Layer 7 of a small transformer language model trained on English Wikipedia (12 layers, counted from 0, width 96).
A neuron adds its activation times its output weights to the MLP's output. To switch it off is to set its activation to zero at one token and run the rest of the model.
A neuron's activation on a vector x is ReLU(weights . x), where the dot is the dot product.

Input weights of the MLP neurons that the questions are about. A number n stands for n times 0.0099.
n35: -24 35 36 -4 38 -58 19 39 -2 -13 -16 -15 -44 32 10 -10 48 -6 -7 -28 22 20 7 15 -15 31 43 6 -46 18 4 25 12 -29 -48 -44 -23 -14 8 -11 11 -32 -50 -18 16 -32 36 -22 -26 37 11 -8 2 32 -37 -36 -6 -1 -13 27 10 24 32 -8 24 -19 -19 -30 24 0 16 30 18 -6 -33 5 -14 2 -61 -13 -4 0 26 -32 12 -18 -16 17 51 36 29 35 39 2 -12 -13
n48: 10 2 -17 16 32 -17 23 -28 -22 -4 12 3 7 65 -19 -22 -21 6 -8 20 -6 -11 17 -30 17 -26 -28 18 -19 -19 -6 20 5 35 0 -10 19 51 41 8 -31 -20 -45 0 29 -52 -11 6 -4 -29 -3 -32 29 14 -12 32 -34 -1 5 32 12 -18 10 -33 4 43 28 -11 35 -47 -17 -23 -26 10 6 9 21 -2 28 18 24 -25 2 13 17 3 31 -6 -12 4 -18 -45 -33 33 -8 -21
n92: -16 -12 1 31 7 -18 -10 -20 17 -15 -21 -1 4 -36 14 8 -26 -11 1 -27 3 19 -1 -14 -15 -21 6 -1 -25 -5 18 9 28 21 9 14 -11 10 5 -5 26 -68 -5 24 10 -10 2 -17 38 23 3 -18 20 -10 42 -6 -9 -18 -4 -27 11 -1 8 -48 21 -11 39 25 4 -27 -12 -19 -9 -18 -4 -10 10 -26 -25 -2 -7 -8 11 33 -13 16 -58 8 -20 -1 -35 52 -16 15 9 -9
n121: 1 12 -1 33 17 -25 22 -12 -4 -51 47 34 40 10 -30 -12 -43 34 11 -6 -22 -1 7 -16 8 -16 -28 -12 -25 -27 25 -40 32 16 -10 9 16 5 -3 -4 -23 28 -53 -4 -27 -55 13 -5 33 -35 -8 -15 12 -1 2 -7 4 27 -1 1 7 0 -10 -22 -18 23 -12 24 6 -5 -36 26 60 7 -17 63 0 -27 40 -5 -9 -10 30 1 -33 13 9 -22 35 20 -4 6 33 -16 4 -9
n123: -8 -11 19 20 -19 13 -42 -8 -22 -31 41 13 23 -30 -7 1 7 31 54 -5 -12 -19 38 3 -39 28 -11 -13 -4 -7 6 -32 -13 -16 -18 -2 -1 36 26 -1 20 51 -27 10 11 2 -1 43 -5 19 -26 -8 -56 7 -21 9 -8 44 -8 -30 51 11 -18 42 -15 32 -21 -4 -40 -10 -11 -20 5 10 -8 36 -61 -4 -18 -26 -7 4 22 -22 -50 -12 -6 10 18 22 59 -27 -9 -7 7 8
n175: -33 39 33 -17 1 -14 10 -22 10 -10 4 28 -28 10 -10 -20 32 0 8 -4 8 7 17 -21 10 0 21 -12 19 12 -13 1 -15 49 -53 -9 40 31 -2 -29 -37 39 1 -28 -4 29 -27 2 -33 -43 52 25 -15 22 -18 -35 -12 25 -2 -4 47 -16 22 30 20 37 -13 6 -2 -6 -18 -27 -23 -22 15 -14 -14 9 13 6 2 34 22 -10 -14 -27 33 -4 50 -8 -13 -20 -36 -30 -13 -20
n177: -11 -37 -22 -17 -16 -40 -27 -28 5 -29 1 3 -16 32 54 -28 11 -16 7 -14 38 -20 16 -45 -12 38 55 -5 6 4 17 -21 -18 4 10 -16 -9 10 35 15 -11 51 5 -10 -6 40 -52 -26 -22 30 -7 69 -6 -1 19 -36 26 17 -8 -12 -3 23 10 29 -11 -23 -17 -14 41 -16 -6 22 27 13 7 -15 -18 8 -18 -7 -29 -15 37 -34 2 -3 11 -8 8 -6 47 11 -15 -7 8 -32
n199: -36 -15 0 2 2 5 13 -10 3 -28 4 14 10 -19 -48 38 -18 -11 21 17 31 -70 -8 -15 20 16 -14 -8 9 -11 -14 -13 -7 44 -13 46 -14 33 14 -1 -53 31 -25 38 41 -31 -21 9 26 -19 20 -44 -20 -10 6 -43 31 32 -6 5 60 20 -2 22 32 10 4 -6 -38 -23 10 -34 -38 38 1 -38 -29 37 2 14 34 41 -30 -25 -24 18 24 33 10 -34 19 -16 -20 -22 8 23
n207: 3 -6 -2 0 45 40 1 29 4 -2 -57 -27 36 11 -7 -3 37 33 3 29 26 23 7 -10 10 -14 11 19 -33 58 14 -32 -35 -15 -31 -48 2 4 38 -14 -12 -37 -63 18 7 51 -3 21 1 8 -22 29 -36 31 -21 39 -1 -13 -17 39 -20 32 36 57 3 -17 -38 -2 1 -29 -32 -17 19 -15 34 38 -27 -5 -10 21 -2 -27 -49 -30 -2 23 -65 12 -23 -66 6 -11 16 -29 -5 25
n230: 25 -10 2 -55 2 21 -51 62 27 6 -15 63 14 8 -40 -18 11 -19 -4 79 4 21 21 -18 -45 -28 -13 30 0 29 -14 24 -5 -2 -9 -43 17 28 31 10 16 34 46 -33 -34 26 18 -20 4 -11 -54 5 4 -31 -30 24 -6 6 -14 9 -55 23 31 -3 40 -16 15 -29 10 6 12 -24 8 22 -44 5 13 -91 -18 16 31 -18 24 -32 -39 4 -14 16 14 40 -15 15 13 -13 -32 25
n276: 95 -32 -41 -3 -22 14 28 0 5 16 -52 -17 23 24 -31 -2 12 23 -5 26 1 -34 21 8 14 3 -3 51 -9 40 22 -7 -41 -20 -4 -1 -35 11 40 -5 -5 -10 20 5 20 19 -18 13 -36 -37 -9 54 -15 -44 39 6 17 2 -18 4 4 -7 16 55 -69 26 -1 -12 -10 65 -20 23 -52 -27 -15 8 -7 57 -15 -11 -10 1 -6 -48 18 24 -29 27 -2 -15 -39 18 -12 -28 -73 4
n282: 22 -10 -10 -24 32 -28 -13 -11 -8 -20 -25 -28 38 -6 0 40 -37 26 22 -6 39 -38 46 9 -47 -10 32 -36 1 26 -10 -16 -17 27 -11 -43 -17 -10 -17 -23 26 -17 14 36 -29 11 -23 12 -16 -13 0 -3 -2 1 19 -5 -56 -24 -28 -5 1 30 -41 25 -42 -8 18 1 15 35 -30 -13 -11 29 6 18 -24 34 -6 26 -12 56 -79 -18 7 -13 3 0 82 -2 16 -11 18 27 4 4
n304: -18 8 -31 -33 -17 -11 -18 30 -2 -22 24 62 37 21 -34 -32 -2 7 47 -5 -8 -20 -10 -13 62 -20 44 24 -22 -39 9 17 -5 -22 -9 59 -6 -20 19 -1 -7 -13 -5 21 -16 -31 11 17 13 -48 18 27 -13 16 -14 -5 -22 5 -30 -34 23 29 13 21 26 23 4 -1 -19 -2 22 -23 -53 -41 43 5 -7 2 21 34 10 -8 -11 -3 -24 -26 18 36 5 20 -57 31 11 2 -32 8
n306: -24 -21 -25 -5 78 0 -20 11 36 -11 -3 9 11 -22 -63 -20 57 23 -10 6 43 -1 16 -40 -35 -4 29 6 21 42 -9 -29 8 -8 -47 -4 -24 8 10 -38 -47 22 -19 23 -32 31 -76 26 -24 -16 -12 -14 -9 15 40 -11 -27 19 -12 19 25 1 -17 45 -19 6 2 -15 21 -61 -5 26 -21 -6 25 19 -7 31 -8 -42 -7 67 13 -72 10 70 6 14 61 29 5 -38 -8 -30 -4 -7
n348: -46 33 27 -30 31 3 21 38 -59 21 25 76 10 20 17 43 -14 9 -44 -1 7 10 6 13 -14 -35 24 53 14 -4 -51 -20 -16 -9 5 34 -56 71 -2 -36 -28 -32 -19 -23 3 -7 -17 2 28 -8 32 35 -45 -44 -22 -7 41 48 7 -35 -61 -3 23 -43 10 83 44 10 -6 44 33 -27 -28 5 -27 18 -25 32 20 -29 -27 -33 -30 -22 22 -6 16 -36 -7 27 31 -16 -25 -25 12 -9
n379: 12 -8 -30 3 -3 -17 -53 -15 10 2 5 -3 3 20 -3 6 15 -3 -45 10 27 -9 -2 -31 -65 10 -38 27 -45 -7 8 -37 -31 63 -39 26 -62 -21 0 -3 -6 -12 23 -33 -28 -4 2 31 39 -15 34 23 -4 11 41 50 -31 -3 -2 -21 6 -22 11 -23 -26 0 31 -41 11 22 7 16 27 26 5 -18 -13 -12 35 40 14 40 -11 -36 16 6 20 61 -28 -51 15 21 -25 19 -6 44

Output weights of the MLP neurons that the questions are about. A number n stands for n times 0.0083.
n35: 5 -35 -3 1 25 94 -12 -3 -66 -8 0 12 -15 -7 51 4 -82 -32 -44 -22 26 27 -30 9 7 11 13 5 -17 20 -6 -55 -5 20 39 -26 7 -12 -62 42 -6 -28 18 30 3 -4 24 24 -17 -17 50 3 12 16 24 23 -25 -19 3 -5 10 17 19 -5 -9 13 -38 -5 -7 1 -27 -31 41 -16 -5 5 -15 -21 -22 51 -1 44 20 26 15 27 -6 10 -47 16 8 1 -19 -48 11 4
n48: -1 -16 1 14 -11 -6 -24 -11 -5 -6 4 6 49 7 9 3 -39 -6 16 8 -32 9 -12 3 -2 35 11 -18 8 12 -20 29 -1 -6 -24 13 -14 -5 -44 3 16 -1 2 27 4 17 17 -33 11 28 21 -3 -37 -3 -2 -6 -9 -7 14 -20 4 5 23 -1 36 -41 14 -6 6 -5 18 -10 27 4 -4 -13 -6 -14 -5 31 31 -37 29 -12 20 -30 31 24 1 -12 -49 -19 5 5 -16 -1
n92: 22 -3 -22 -24 -6 7 -5 38 -8 -13 29 31 38 19 -1 -12 50 -1 17 15 44 0 -3 -26 -28 10 -10 3 9 24 -3 -42 -19 6 -22 -10 -20 -2 -9 -1 1 20 -11 -16 -22 -17 19 10 -17 -33 35 12 -22 -8 1 -40 -3 31 -16 -25 -29 -10 13 -23 -10 10 -6 10 7 6 -15 9 3 12 -24 39 16 30 3 27 -13 7 -19 -9 16 -29 -3 12 -10 4 18 -26 -6 -10 17 -1
n121: -24 -29 27 -34 20 -26 15 22 44 -2 4 -5 35 45 -25 5 22 -67 0 -3 15 -5 10 -25 -25 32 -30 21 -1 54 -36 1 -3 -10 2 12 18 4 -6 -18 27 46 20 35 34 -4 -41 8 -24 2 43 11 9 11 -44 0 7 -25 -27 -34 32 1 1 -21 13 -35 5 -34 -1 -5 11 7 -23 -42 20 -17 -7 0 15 -9 1 -1 4 -15 4 -3 -14 -4 28 14 5 13 -14 -1 -4 -6
n123: 17 -11 4 64 -26 12 -29 15 -30 29 4 -6 -15 -45 13 51 8 3 10 9 19 -9 1 59 -34 -43 8 -18 -17 1 63 7 66 13 -9 4 -8 -45 -4 -20 11 -42 2 5 11 -2 -7 -26 -31 17 10 -40 -9 30 -41 -3 -17 8 -37 7 -60 6 25 15 -5 24 34 -2 -11 5 7 -10 -17 20 -8 -56 -34 27 48 10 -5 -3 37 14 -7 -29 11 -25 4 24 -15 -15 7 12 59 -26
n175: 13 -1 -16 28 -8 -21 -23 17 -72 8 -2 -31 12 10 -25 -26 21 -34 -12 -6 54 -6 5 13 -49 -30 17 20 -2 -32 24 20 22 11 -4 -1 -10 15 27 4 10 -28 -33 20 -1 -49 -5 10 39 2 -55 -38 25 -22 27 21 26 -22 -11 56 -27 -26 -2 19 -3 24 33 74 -54 3 -27 -7 30 25 3 -31 -8 -4 0 -56 6 1 -24 42 3 9 -30 22 -24 11 -14 49 15 29 44 -4
n177: 3 -48 33 27 18 -20 5 -9 -1 11 5 42 -30 -40 22 37 14 -8 23 27 51 -1 -27 -8 23 -6 1 36 -13 -17 -11 18 -49 -22 13 -6 -43 14 -40 -15 29 -16 -57 -9 40 23 34 17 8 26 -4 17 19 -65 25 -2 2 -4 58 19 -12 7 28 -58 -4 6 -35 -24 -3 21 25 -15 -5 -52 -8 -18 38 -25 -38 66 -29 2 10 -1 16 28 -15 -18 -6 15 7 -38 11 -22 -42 -1
n199: 42 -23 9 -61 -40 -16 14 -23 -9 -9 -6 13 -7 30 11 -24 30 -14 -2 25 -45 -17 16 33 -76 18 -6 11 0 26 -86 -13 32 -37 7 13 57 0 20 8 19 30 -47 11 3 40 -2 10 21 -8 4 30 -29 34 9 20 25 13 -57 -18 -2 -4 38 28 0 -35 43 -52 1 9 -4 51 -9 -29 -14 42 17 -29 16 6 10 7 12 -21 26 -20 2 -13 -7 23 -18 16 -38 -21 -32 -22
n207: -27 2 -57 27 15 4 -3 -32 -13 41 -16 1 45 21 30 -56 54 2 -71 -5 -37 70 2 6 2 -63 50 19 -6 -33 36 -9 -2 3 40 40 13 -20 -49 -28 -14 -65 18 -38 -26 72 -38 -7 -5 34 11 15 27 48 20 25 -29 -9 -13 24 11 -25 1 30 -37 4 -21 -15 6 9 -11 26 11 4 -15 46 -63 25 39 -1 0 24 -87 48 7 -12 36 -35 -4 -36 -8 -1 30 -29 9 -3
n230: -1 32 9 0 21 -3 10 -37 30 -30 18 -15 28 9 7 76 -47 -30 -25 13 -35 -3 7 46 48 19 -7 -70 30 -17 -9 24 -21 -39 9 2 -17 -27 -13 18 -2 -3 18 -19 26 -4 11 -28 -55 -45 -4 6 -47 33 39 -64 17 33 20 -39 56 2 -36 36 -8 -39 -57 11 0 -2 -22 -15 7 48 36 -14 9 -18 13 51 21 24 -33 -29 -14 13 40 -36 3 61 4 4 -24 -6 12 13
n276: -4 13 11 27 28 -44 23 22 13 40 -18 -3 19 -1 23 -1 -20 -59 -62 3 -55 -22 41 -9 25 -52 13 32 -3 -47 10 -18 -22 -41 31 6 25 4 51 -43 -18 -42 61 26 12 17 -57 4 38 -9 -22 -31 -5 -42 1 20 -22 -2 15 -36 -19 12 5 38 30 70 -35 -31 45 -9 14 -7 -13 28 28 11 23 10 -14 -14 -19 -44 -29 -32 -18 27 14 11 58 -7 6 3 -6 -3 9 -14
n282: 0 17 16 10 16 40 -33 30 -2 -30 29 8 -27 -33 12 -22 -5 13 -34 45 -27 34 -20 50 -41 -42 44 -19 3 51 -40 -2 17 -6 70 8 37 -14 10 42 -14 -12 41 -9 2 -6 -12 0 19 -34 -32 20 29 16 9 -4 1 42 15 84 29 -25 30 -5 33 -35 0 -32 -11 7 55 -54 -6 24 -34 -22 -33 -50 -75 -26 6 -22 -14 33 6 -5 -47 24 -40 -13 1 -25 -9 -13 -10 0
n304: -12 -10 6 1 -26 -62 8 -9 11 26 -45 -3 18 14 29 1 -1 4 42 15 -7 -15 -13 -10 -34 23 9 -27 10 -16 -50 20 3 -18 3 42 -15 0 24 8 21 41 45 27 -11 38 -12 -33 3 0 -7 43 30 9 -18 30 -5 -9 -4 29 35 -19 -30 -5 31 -60 -56 -16 -4 -15 -16 -30 11 -6 -31 43 -12 -26 -11 13 7 25 12 -17 39 33 -15 17 0 -3 -21 -7 -21 -55 5 50
n306: 8 -5 -3 -18 46 9 88 0 25 78 -64 24 28 69 20 66 -18 -10 -25 51 48 7 42 12 -36 -70 -45 34 -43 -25 2 25 41 -41 18 -30 71 -11 10 -11 -4 -18 -20 -10 8 -59 -4 -8 -17 -21 -28 -50 -4 -51 50 41 -36 -45 -29 23 28 -9 8 1 21 44 4 36 -84 5 -29 58 -12 8 -25 0 53 15 -33 1 -20 -15 -60 42 -41 -28 -4 -32 -3 -28 26 -25 -11 -2 33 -22
n348: -20 21 -45 -24 -24 38 -9 51 33 13 -13 -40 -7 -36 -62 -24 -26 39 4 60 7 64 41 -37 -9 -43 3 -24 31 54 -37 -24 38 -21 -3 23 45 7 -1 -5 4 20 14 -26 -59 11 -41 -24 -24 41 -45 -22 66 -10 -34 9 2 -2 22 -20 -53 -24 53 -31 -14 -2 66 -5 5 -18 20 37 -88 -19 -45 -32 4 -30 -13 23 -7 -14 22 4 6 8 71 50 20 -48 8 55 36 57 -5 -26
n379: -4 -16 -9 -7 17 12 -23 11 1 -8 -2 -16 -22 26 -55 20 22 19 2 23 -40 27 15 17 59 -2 -31 -39 44 -4 31 -47 -37 -9 -34 30 13 -4 -37 -7 73 -10 33 -16 63 -25 -42 -31 -46 -20 45 -26 -19 19 -20 -26 5 14 -7 0 2 -32 -12 -21 -7 -18 54 41 -17 3 -11 19 -39 0 47 8 9 13 -4 5 16 3 18 1 -21 21 40 3 20 -5 -5 -23 20 -14 23 -44

Each question names a token from some text and the token that comes next. It shows the vector x that enters the MLP there. A number n stands for n times 0.049.

Then comes g, the gradient of the next token's log-probability with respect to the MLP's output, scaled to length 1. A neuron's effect is roughly proportional to its activation times (output weights . g). A number n stands for n times 0.0042.

" his", then " spirit"
x: -12 14 -9 -18 47 10 1 -25 -17 5 -7 -17 -25 16 -15 13 -50 26 -13 17 -17 -6 -31 30 -14 17 27 -23 25 13 14 -5 -7 12 14 7 52 -10 -8 21 9 -6 1 18 -39 -7 -26 11 -16 14 -25 -12 1 -10 5 0 13 -50 7 57 5 12 -27 28 -32 -21 48 30 -24 16 53 -13 39 -12 17 8 -29 -40 -9 -19 9 -10 -17 8 -4 13 14 -8 9 -31 -14 24 -28 11 -8 -17
g: -24 21 2 -7 -45 20 1 -16 -62 -47 8 34 3 -46 12 -44 -4 -24 15 55 14 -16 25 17 -6 21 -24 1 -7 36 -4 38 -1 14 -61 -11 -28 26 4 -44 -41 -3 26 34 -15 -29 23 -12 27 17 54 -8 -6 29 -5 -13 -21 1 9 30 19 -14 -15 -24 24 9 17 -6 20 3 -17 -16 3 30 -21 13 18 -3 15 13 33 24 6 -30 13 -2 -23 -29 -9 3 13 15 -49 22 8 -6
Which neuron, switched off, raises the next token's probability most? n207

"’", then " Mission"
x: 7 17 0 -3 6 -3 -10 -41 -10 34 -12 -26 -26 17 33 14 -45 20 -48 12 -14 5 -56 20 14 -3 -3 40 18 -7 -20 4 40 8 10 34 29 12 -21 -19 5 -31 2 14 -35 6 -2 18 -15 31 -21 0 15 -13 -10 -17 21 -4 10 7 -17 1 -36 22 -42 -26 26 28 -14 16 82 -3 35 -5 10 -9 -5 -36 10 -13 0 -21 -6 -16 12 48 9 -4 11 -25 -15 22 -25 1 12 -33
g: 19 20 31 41 -41 -7 17 16 -30 40 9 28 3 -15 18 -28 -11 12 25 0 3 5 -4 -16 24 12 -19 -27 -19 -19 -32 -8 -5 -63 33 17 -12 1 -2 -3 28 0 -19 19 4 18 42 23 46 -36 3 -48 14 -7 0 38 -18 -21 -19 -46 10 -19 5 -43 -8 -16 -15 20 -2 -15 59 -28 -5 0 -42 0 30 20 4 18 9 -22 -16 -12 57 11 -26 -13 23 8 3 32 -43 -25 -11 21
Which neuron, switched off, raises the next token's probability most? n348

" large", then " following"
x: 27 25 22 -28 15 20 9 -36 -18 -8 0 -31 -65 -6 -26 -14 5 6 -46 -1 -18 -27 -17 21 17 8 -17 -30 -1 19 -1 -11 40 -10 -8 26 48 -23 5 -13 -8 30 17 9 -28 -2 -14 -25 -14 7 -3 -10 65 -2 -12 -36 44 -33 -9 32 22 10 -9 24 -19 3 38 21 -41 -11 50 -4 36 -2 23 -12 -19 2 -2 -2 6 -10 14 3 -21 16 35 4 -8 -7 -7 15 -50 4 -12 -1
g: -35 9 -40 33 39 -3 86 -4 -14 33 -16 -6 -55 47 -51 9 -8 33 -11 22 -16 4 34 49 27 -23 -24 -1 -31 -13 2 26 -22 26 -36 -6 28 10 23 -38 -24 4 -5 12 6 9 33 9 -10 -17 2 -4 31 14 -11 13 -14 -3 1 -17 -13 19 13 -3 -4 2 36 0 -6 24 -27 -8 -35 -24 -14 24 29 -10 4 26 -37 -21 -29 7 12 -12 -5 -13 23 17 -19 8 5 -37 -42 -1
Which neuron, switched off, raises the next token's probability most? n175

" to", then " serve"
x: 5 36 15 -32 11 -7 -11 -19 -15 13 13 -21 -5 11 -1 7 -5 -12 -16 -6 -31 -2 -12 28 -3 21 19 -43 17 -9 24 13 43 -11 23 10 -9 -46 12 -8 -12 26 25 17 -14 21 -56 -27 6 0 -35 10 -11 -22 -12 40 1 -14 10 -20 7 29 -52 28 -13 -8 14 12 -12 12 44 2 45 11 31 -30 -20 -22 12 -30 3 -49 -4 18 22 4 41 -9 15 10 11 -3 -49 18 -7 -27
g: 14 19 -45 -18 25 49 -15 10 21 37 -9 -7 3 14 -21 -11 -23 -18 -50 19 -7 -20 22 22 38 3 28 26 4 12 15 9 -41 -9 66 13 -8 -7 3 -19 -37 -21 25 27 -28 -7 61 -21 -19 -38 -22 -35 8 -4 0 10 -26 23 -35 7 -9 -42 12 44 16 22 -4 -31 -5 30 29 2 3 3 4 -13 14 11 -3 20 9 -16 -38 13 -21 4 6 19 24 -12 10 -50 -49 -18 23 -17
Which neuron, switched off, raises the next token's probability most? n177

" won", then " re"
x: 39 57 -4 -12 26 -14 -2 -48 -3 -8 -9 -36 5 9 20 14 -15 -19 -26 3 -57 -13 -68 31 22 7 -8 -21 16 -8 20 25 35 -14 -2 14 -3 9 0 18 14 10 -7 0 -20 20 -28 -15 -25 23 -31 -15 41 -21 -3 -3 14 -11 37 6 22 1 -8 6 -33 -2 -11 34 -39 35 -1 9 30 0 4 -26 30 -33 25 -34 14 -10 0 11 -8 59 24 -31 0 -24 -2 -7 -17 20 -22 -6
g: -4 -39 -28 4 -20 30 24 -27 -19 -7 9 -42 -31 35 10 18 -2 13 -15 -1 -11 -32 -3 10 -12 -21 54 -11 -10 13 -3 5 -47 30 -43 12 8 56 1 19 53 22 16 20 12 24 -40 -13 15 -30 -12 -30 2 16 32 16 24 4 -49 31 -52 -21 -28 2 -20 11 43 -7 -24 -8 27 13 26 7 -3 2 -28 43 13 -11 -26 9 3 21 15 -20 -2 43 14 4 -18 -27 -9 -23 23 -28
Which neuron, switched off, raises the next token's probability most? n121

" 2014", then "\n"
x: 7 30 12 -43 12 20 16 -9 24 18 8 -53 -3 -11 -28 29 11 4 -20 11 -30 12 -40 37 -23 -17 6 3 -6 1 -2 4 20 -7 -3 15 -12 -17 -27 29 -16 -8 -15 7 -2 5 -14 -6 -24 5 -15 9 27 -9 9 39 18 -44 -6 2 29 23 -19 8 -52 -10 -9 26 -31 34 56 -3 32 1 39 -17 -4 -19 30 -14 -8 -21 22 2 1 22 27 19 9 -68 -16 12 -34 26 -17 -18
g: -35 -27 -45 -19 -4 -13 7 -8 17 -8 27 -22 0 10 28 3 6 7 9 -18 19 18 7 -29 -12 -18 5 20 -11 -29 23 46 15 -17 -13 5 -55 14 -25 -12 6 0 -25 20 35 68 31 -11 4 13 60 21 23 -8 -26 4 8 7 61 -28 -5 -13 -20 61 11 -24 -40 -21 -17 17 32 -60 37 -7 -13 -10 -5 -10 -13 -23 -21 11 7 -5 -5 18 -13 18 25 16 -31 -6 2 -27 27 -22
Which neuron, switched off, raises the next token's probability most? n379

" He", then " founded"
x: -12 43 12 -22 13 -16 0 -32 -2 25 -7 -12 10 13 15 12 -40 14 -12 -15 -23 -9 -15 33 -7 -16 12 -23 8 10 61 -22 -4 14 -18 4 17 1 -1 14 13 -12 16 15 -27 -3 -4 -20 2 6 -22 -24 10 -3 9 33 -2 -73 26 40 21 27 -55 9 -27 -15 14 25 -48 31 55 -24 45 2 18 10 -22 -16 -7 -10 -11 -30 -10 10 -22 18 38 -17 2 -27 -8 21 -22 20 1 -17
g: 16 -22 -50 24 -2 -7 -49 3 -30 0 7 9 15 10 6 -5 -35 19 17 28 22 19 -21 -26 21 32 -19 9 -43 -29 -1 -44 6 16 -28 38 -10 14 -1 32 11 23 -21 -37 -2 17 14 -18 23 -36 -32 51 -3 -17 -4 -15 -37 54 25 -26 13 7 -24 26 -12 10 -16 -13 -5 8 0 18 16 48 -46 7 -12 -8 21 59 12 -55 0 -19 -4 20 39 15 -31 -9 -10 -4 23 11 -12 12
Which neuron, switched off, raises the next token's probability most? n121

" 19)", then "."
x: 0 34 0 -25 28 38 13 -26 9 -1 -12 -61 -5 21 -21 3 5 -5 -13 3 -50 7 -3 23 -1 -25 -5 15 -5 16 -2 -20 54 -10 13 17 2 -27 -11 20 5 -20 23 23 -13 2 -7 4 -3 21 -7 -8 19 -36 12 13 29 -75 -5 36 33 22 -25 18 -26 -7 21 19 -30 33 69 16 13 -5 -22 -39 -3 -37 17 -26 -4 -33 13 40 -20 17 7 10 -7 -22 -26 20 -22 14 -20 -1
g: 42 -21 -7 -37 31 8 -24 13 6 -1 2 15 4 6 -35 19 18 -26 0 27 -1 -3 -9 -33 55 -14 -7 13 -34 -25 22 2 -13 16 30 19 17 -43 -57 -30 15 1 23 11 -2 22 -55 17 6 17 9 -2 6 -31 -7 31 19 -13 11 -37 15 20 -7 -35 14 33 1 4 39 -17 40 13 0 -59 26 -29 39 20 -25 -33 -27 -21 24 -11 -21 -33 18 50 -5 22 -33 -9 8 -14 13 -6
Switching off which neuron hurts the next token most? n276

" would", then " later"
x: -9 34 -6 -24 25 21 -38 -45 -31 9 0 -36 -3 -15 11 14 8 -19 -46 13 -32 10 -2 24 3 32 19 -11 1 15 25 30 23 -2 -1 1 -4 -10 18 6 -10 0 17 16 -15 13 -40 -31 -15 17 -37 -15 -2 -21 3 35 -4 -37 -7 -16 6 31 -33 19 -22 22 23 32 -55 26 4 6 42 -2 17 -14 -18 7 17 -22 7 -34 -11 15 3 30 28 -13 24 0 30 -15 -50 16 8 -21
g: 19 11 6 6 9 -36 22 22 14 -4 -13 -36 -11 16 5 4 -23 -2 -7 4 -34 36 0 -12 43 14 62 23 12 33 25 15 -12 6 -32 -8 4 43 24 33 5 7 8 -22 -10 -22 1 -9 10 11 49 23 -32 7 27 33 -18 -55 12 18 21 -17 -25 -11 -64 5 -45 -16 -49 -3 5 -70 -6 -10 3 26 4 -23 12 22 -3 21 28 -12 -1 9 -25 -36 13 -38 4 -3 -12 -41 10 6
Which neuron, switched off, raises the next token's probability most? n123

"He", then " read"
x: -23 20 24 -17 20 -13 12 -38 -4 39 -17 -34 10 20 12 7 -45 11 -22 2 -14 -11 -39 23 -9 -5 12 -12 1 24 59 -5 -8 10 -6 -5 16 -1 13 22 6 -10 13 4 -17 10 8 -35 5 -2 -28 -10 19 -9 9 33 -13 -69 28 43 14 26 -46 15 -18 -36 16 15 -47 28 57 -29 36 2 24 28 -25 -18 -7 -2 -8 -40 -13 16 -8 27 23 -17 -7 -26 -6 13 -5 11 -4 -13
g: 29 12 -10 -31 -67 19 -3 -39 0 -13 3 57 45 40 4 4 13 -42 -3 14 -22 -29 33 23 -17 1 -21 -39 -22 16 -9 1 -29 26 26 -8 13 0 -11 -44 -28 -17 33 18 -12 6 -34 29 25 15 -13 -13 -4 -8 -4 52 13 -19 -35 -1 7 -4 3 -5 -4 29 21 35 -4 -11 1 -3 27 15 -5 -51 -43 32 31 -6 5 -31 6 16 -1 14 3 -41 21 1 -9 3 -5 -39 36 34
Switching off which neuron hurts the next token most? n207

" the", then " first"
x: -12 44 -10 -21 40 24 15 -32 -24 29 -3 -5 -35 -1 -25 4 -11 28 -48 20 -32 -3 -23 18 0 -7 21 -40 0 11 3 3 43 -9 -5 20 66 19 7 6 -3 18 -19 16 -31 6 -16 -23 -15 -9 -4 -15 33 -5 -16 -4 1 -22 -15 41 19 13 -66 21 -24 -30 26 13 -20 -1 38 -22 18 2 10 11 -14 -9 7 7 13 -15 13 -16 29 30 27 10 6 -14 -4 -4 -49 -6 -20 -22
g: 12 -13 -26 4 29 -5 27 -44 5 30 -25 17 -32 32 13 -10 -36 -11 17 9 16 -42 29 2 13 -29 35 -1 -17 5 40 -31 41 40 8 -7 3 34 25 -25 22 3 11 -21 -12 -9 23 -2 26 -21 -5 -5 -39 -19 -21 -9 -39 33 0 -8 -13 -28 -30 -21 -16 -28 -6 53 17 52 -36 -10 24 13 1 40 -23 18 6 11 5 41 -22 5 28 -17 18 -58 0 -18 4 -44 -11 -7 25 -13
Switching off which neuron hurts the next token most? n306

" Kun", then "ite"
x: -16 32 53 -10 7 -1 8 2 5 47 8 -57 -29 -29 0 15 -53 15 -26 -1 -37 22 19 -5 -10 17 -15 -28 -10 7 39 -5 19 0 28 9 6 -4 -24 22 9 -9 21 29 -23 14 -34 -10 3 -10 6 -9 17 -14 32 14 4 -39 21 19 -18 34 -58 23 -20 -20 -17 0 -49 9 56 -43 18 14 31 -20 5 -23 9 -16 -11 -19 -12 23 -4 32 24 5 -23 0 -13 8 -9 32 -17 14
g: -10 -16 9 1 10 15 -8 4 -22 37 0 1 -32 -16 -40 -4 19 -47 -5 -6 62 -38 28 0 -5 -27 -7 5 -26 -15 31 -10 -8 9 -7 10 14 49 3 -50 -38 52 9 7 -15 10 14 3 54 15 10 -14 12 -14 29 9 7 23 -4 3 -40 18 25 -12 21 12 3 6 1 1 -13 8 -19 -56 -52 9 -61 -17 5 4 -17 19 -3 10 41 -4 5 -4 3 60 -22 17 -8 30 -2 -50
Switching off which neuron hurts the next token most? n92

".", then " Representative"
x: 3 46 18 -3 10 10 17 -17 0 -4 22 -5 -62 -24 -20 -15 -23 11 -19 4 -30 -2 -3 55 -13 3 15 6 4 -25 -13 -3 65 -37 25 16 -19 -11 -15 28 5 -7 -4 12 0 22 -15 -22 16 13 -8 0 7 -38 5 12 31 -33 -5 -1 -7 -6 -29 4 -28 -1 5 20 -43 12 63 -23 30 8 2 12 1 -12 38 -16 3 -74 14 -24 11 19 26 -3 -17 -12 6 17 -33 11 15 8
g: 7 31 -27 -5 -15 4 -29 10 -1 -32 -31 1 17 40 -22 -19 -43 11 -29 -4 13 9 -35 -4 -5 25 -11 24 16 -1 33 -7 -16 -29 21 0 15 -11 51 -18 -10 2 1 15 -58 -2 -7 -27 -9 40 -11 -3 80 11 -75 -26 -22 50 -24 21 28 -11 11 18 9 -46 -39 14 -15 -19 -9 -2 -22 14 -3 22 0 18 13 -5 3 -5 12 -17 23 -10 14 26 35 -16 -5 44 -8 24 4 20
Switching off which neuron hurts the next token most? n348